Layer 3 of a small transformer language model trained on English Wikipedia (16 layers, counted from 0, width 128).
A neuron's activation on a vector x is quick GELU(weights . x), where the dot is the dot product. Quick GELU of z is z times sigmoid(1.702 z).

Input weights of the MLP neurons that the questions are about. A number n stands for (n - 500) times 0.00095.
n3: 591 713 443 533 559 23 402 504 677 650 388 775 370 517 848 304 483 261 695 541 593 516 372 561 219 681 488 556 425 473 344 513 483 553 516 468 529 549 504 265 722 375 538 593 363 659 619 628 528 151 492 353 401 458 532 476 545 466 491 480 390 630 504 450 676 346 505 646 682 254 345 464 395 615 685 636 605 821 469 536 738 658 633 585 384 487 375 492 404 347 628 462 508 258 368 758 474 390 446 459 293 730 538 291 579 631 426 468 504 353 392 730 322 500 734 387 720 510 384 416 322 470 452 674 431 464 527 539
n104: 636 266 370 524 454 374 607 218 528 734 550 564 655 668 375 787 712 487 561 748 573 424 530 339 554 386 649 424 712 696 688 228 332 675 420 354 347 321 458 347 556 423 326 624 536 492 591 387 362 568 354 373 481 437 564 563 333 308 500 401 464 765 462 406 528 333 654 676 371 531 298 505 553 482 289 785 370 734 371 724 518 460 517 714 276 297 776 508 496 645 589 551 447 636 608 488 397 534 363 541 383 719 438 574 340 659 450 476 548 364 183 587 528 659 430 613 483 433 606 629 284 449 512 504 525 749 463 660
n170: 542 481 618 704 606 567 607 620 543 771 522 827 443 904 562 476 364 435 422 532 629 385 380 454 345 719 721 446 461 395 349 517 508 767 569 364 452 478 394 597 450 453 390 313 349 607 650 272 527 397 412 286 358 334 496 697 595 552 525 347 679 460 363 699 539 489 454 602 748 466 427 782 468 611 651 564 379 734 428 480 591 729 480 519 613 378 398 463 318 581 271 659 603 488 585 445 475 508 516 587 529 652 367 588 270 696 556 741 636 474 686 299 492 517 409 473 458 532 334 615 304 451 337 582 390 701 562 350
n287: 606 520 642 425 680 380 672 476 468 543 519 665 520 738 432 484 657 550 476 693 282 425 411 528 515 727 548 412 465 323 337 622 641 421 388 472 323 360 361 695 488 500 176 344 556 496 737 315 403 394 268 267 335 492 349 523 666 546 384 437 685 625 481 686 244 449 438 329 479 641 767 702 395 596 340 678 516 680 418 451 415 421 570 403 355 441 548 732 324 495 372 534 480 545 695 561 198 471 649 441 431 548 339 417 211 441 195 359 668 724 644 798 547 378 615 460 440 510 461 693 520 593 592 384 349 624 410 693
n441: 612 734 605 603 516 336 574 650 500 462 183 645 387 568 772 297 385 516 717 469 554 561 484 599 384 657 580 668 582 522 403 571 693 764 527 242 646 627 468 604 625 615 206 603 304 398 484 755 430 260 507 484 523 432 458 193 629 573 492 394 622 429 624 533 492 371 330 306 773 546 488 487 325 731 669 500 450 508 448 446 612 655 448 444 505 589 658 170 304 402 400 496 422 355 259 477 459 641 457 418 533 589 427 525 561 477 342 277 615 459 611 525 527 448 630 431 620 573 230 302 562 319 396 426 329 492 546 560
n536: 678 330 272 639 286 564 452 560 650 630 463 500 706 513 390 665 364 455 431 483 796 428 324 565 618 389 385 326 580 731 665 232 500 681 436 363 561 335 666 569 462 462 294 706 283 496 630 315 367 541 528 422 585 531 521 521 400 492 509 521 533 446 139 401 449 345 449 474 531 738 358 600 604 449 509 854 513 785 467 637 801 514 447 368 706 339 929 270 470 623 589 446 565 452 393 604 482 827 386 773 674 718 463 754 437 567 426 389 551 393 275 408 588 577 749 581 335 434 565 500 363 630 410 680 254 547 460 638
n705: 603 361 585 554 272 306 719 651 589 347 464 412 703 622 722 620 543 575 542 375 703 550 442 213 297 478 701 341 405 500 357 345 504 401 458 808 177 409 412 691 566 508 130 321 294 446 543 540 411 473 715 474 431 627 437 402 467 488 437 239 528 490 468 541 508 504 530 743 556 680 443 505 493 563 642 654 589 601 525 712 702 564 609 468 647 487 585 577 130 626 357 354 551 341 507 316 473 593 535 519 806 913 243 824 321 525 431 698 752 548 504 362 616 434 651 437 468 605 494 583 572 451 357 601 393 655 433 657
n760: 583 656 421 480 664 695 562 422 587 564 542 601 517 378 552 451 410 623 680 562 627 397 463 495 589 650 470 682 788 505 483 240 793 606 535 308 714 512 477 411 397 396 527 516 583 702 469 374 509 298 195 372 229 328 794 373 694 695 519 658 538 725 301 492 331 384 484 544 581 557 550 427 578 657 839 450 443 271 639 636 670 747 648 605 400 815 491 617 561 540 656 523 615 416 752 398 477 610 603 774 733 374 666 538 405 457 224 552 691 354 530 332 131 163 358 304 794 319 404 281 399 523 374 504 310 608 345 186

Each question shows a token from some text and the vector x that enters the MLP there. A number n stands for (n - 500) times 0.022.

"ed": 119 416 514 487 496 488 460 558 352 485 510 469 488 488 465 503 489 492 510 371 530 535 477 492 486 503 467 496 500 496 538 488 485 510 473 498 488 466 517 504 536 522 417 432 500 499 504 527 533 537 564 497 496 558 462 485 491 494 488 520 485 526 503 491 545 434 509 513 484 485 489 512 498 500 510 458 469 534 448 512 497 408 419 503 496 447 550 543 495 490 558 543 535 512 492 456 514 481 479 481 517 561 507 522 527 534 512 591 474 463 463 564 489 531 483 527 468 543 507 505 550 457 497 514 492 522 502 534
The neuron with the highest activation: n705

"ile": 171 474 494 479 536 548 516 512 318 524 618 489 495 526 438 484 494 554 521 520 576 519 484 497 476 518 445 486 500 536 496 526 472 483 523 508 396 502 488 499 491 506 453 474 541 488 457 524 527 487 463 583 446 513 459 515 591 515 501 526 550 503 483 538 495 482 471 474 502 474 510 512 494 495 518 418 475 458 479 499 480 440 419 473 490 507 520 464 489 468 514 594 594 560 495 496 497 450 507 473 471 483 516 467 494 548 500 519 514 469 541 518 499 507 500 530 464 521 505 510 518 506 487 501 542 524 484 511
Which two neurons fire most, strongest first? n287, n170

"-": 122 522 493 489 511 491 453 495 597 517 519 510 556 465 534 503 517 417 518 466 570 490 558 504 495 507 436 459 498 507 476 512 528 494 530 506 472 447 515 494 503 478 615 527 516 501 519 473 484 517 464 544 583 472 506 498 548 451 528 506 491 509 488 426 532 479 498 481 477 476 541 566 507 494 486 501 488 510 506 531 518 427 531 489 515 513 497 469 530 525 546 569 543 497 501 551 545 424 514 513 489 497 530 476 483 467 463 479 465 447 529 524 485 497 479 547 548 485 504 492 531 471 525 515 505 485 475 552
The neuron with the highest activation: n3

" mov": 178 529 489 490 505 490 525 477 468 518 495 443 527 504 452 487 473 490 463 441 510 473 496 507 496 534 396 519 503 468 541 520 538 550 428 495 570 526 514 510 519 522 488 564 464 450 439 545 566 535 486 555 524 613 468 436 510 509 492 450 530 496 498 467 574 504 467 515 554 520 507 539 514 493 507 524 472 508 520 496 509 499 416 467 541 521 476 510 490 532 466 500 505 464 489 539 630 503 471 486 485 482 533 541 493 527 522 472 553 440 532 503 536 520 526 467 442 486 504 475 557 480 538 497 486 555 501 522
Which two neurons fire most, strongest first? n441, n536

"M": 130 525 449 478 487 491 519 491 407 468 519 492 522 481 525 463 493 519 519 464 438 435 456 511 507 503 375 578 500 493 460 521 533 462 518 496 552 667 509 495 520 529 506 479 560 488 503 544 549 498 492 558 472 528 535 516 526 523 463 581 546 497 516 495 533 582 477 525 512 525 511 507 491 506 558 450 538 488 525 473 504 486 464 554 477 513 476 528 550 447 523 491 566 524 493 518 595 475 504 487 526 491 518 478 491 519 495 503 470 481 597 454 528 469 517 479 485 506 494 480 528 509 459 527 524 518 501 486
The most active neuron and its activation: n760, at about 1.4

"v": 218 487 471 462 510 481 463 488 433 511 509 481 517 509 453 409 516 481 549 428 456 510 557 525 498 498 439 554 501 492 513 517 521 575 516 519 527 583 525 542 544 486 381 484 458 450 486 498 507 469 525 510 536 543 492 498 497 442 486 552 481 500 483 339 513 498 488 483 565 530 441 519 491 506 482 452 512 510 495 447 464 447 527 480 463 490 456 483 460 527 491 474 540 521 501 465 697 495 497 512 485 464 471 510 524 492 465 462 480 405 504 598 551 498 496 505 448 487 505 494 523 471 481 532 538 470 506 522
The neuron with the highest activation: n441

" November": 165 526 450 524 498 517 479 471 470 547 538 493 479 512 457 543 455 510 480 491 574 470 463 507 490 531 505 474 499 473 556 483 503 554 488 439 551 591 467 494 453 452 554 472 491 461 450 498 504 517 500 511 490 617 509 456 478 501 506 506 507 501 471 546 535 495 484 532 464 539 470 523 491 503 451 460 484 538 419 507 509 421 469 463 505 504 499 493 565 520 482 586 473 508 499 554 524 484 496 506 503 426 497 516 454 529 576 578 544 549 532 414 596 534 507 499 428 518 502 503 509 462 489 522 430 550 508 479
The most active neuron and its activation: n170, at about 2

"isc": 185 444 449 487 476 521 484 495 418 532 548 451 556 489 417 482 487 451 514 526 551 532 523 519 495 524 446 526 501 505 582 532 459 499 413 486 620 514 480 460 475 467 477 566 576 508 442 472 511 478 431 547 481 587 542 508 483 489 496 508 493 512 506 516 565 450 534 499 516 509 497 518 496 494 551 497 476 450 561 507 479 494 446 492 494 491 540 451 516 497 477 462 532 490 497 501 642 543 499 511 516 480 439 488 494 484 572 448 499 476 484 397 596 510 530 563 470 507 496 500 492 495 469 497 532 499 509 498
The neuron with the highest activation: n536

" w": 86 512 501 485 494 499 454 482 458 561 496 485 466 517 520 478 473 497 460 498 491 483 514 489 473 481 514 522 501 488 506 527 495 508 534 523 489 627 514 484 541 471 516 520 503 478 473 537 500 481 530 586 531 535 482 526 479 448 550 507 488 480 487 509 592 505 485 517 486 500 486 528 506 495 506 542 510 489 541 481 535 469 553 536 529 538 457 480 466 508 468 505 483 483 491 533 720 473 518 484 458 488 517 510 535 494 550 492 466 492 486 497 523 532 507 485 466 491 504 486 513 479 513 521 530 518 506 515
The most active neuron and its activation: n3, at about 0.36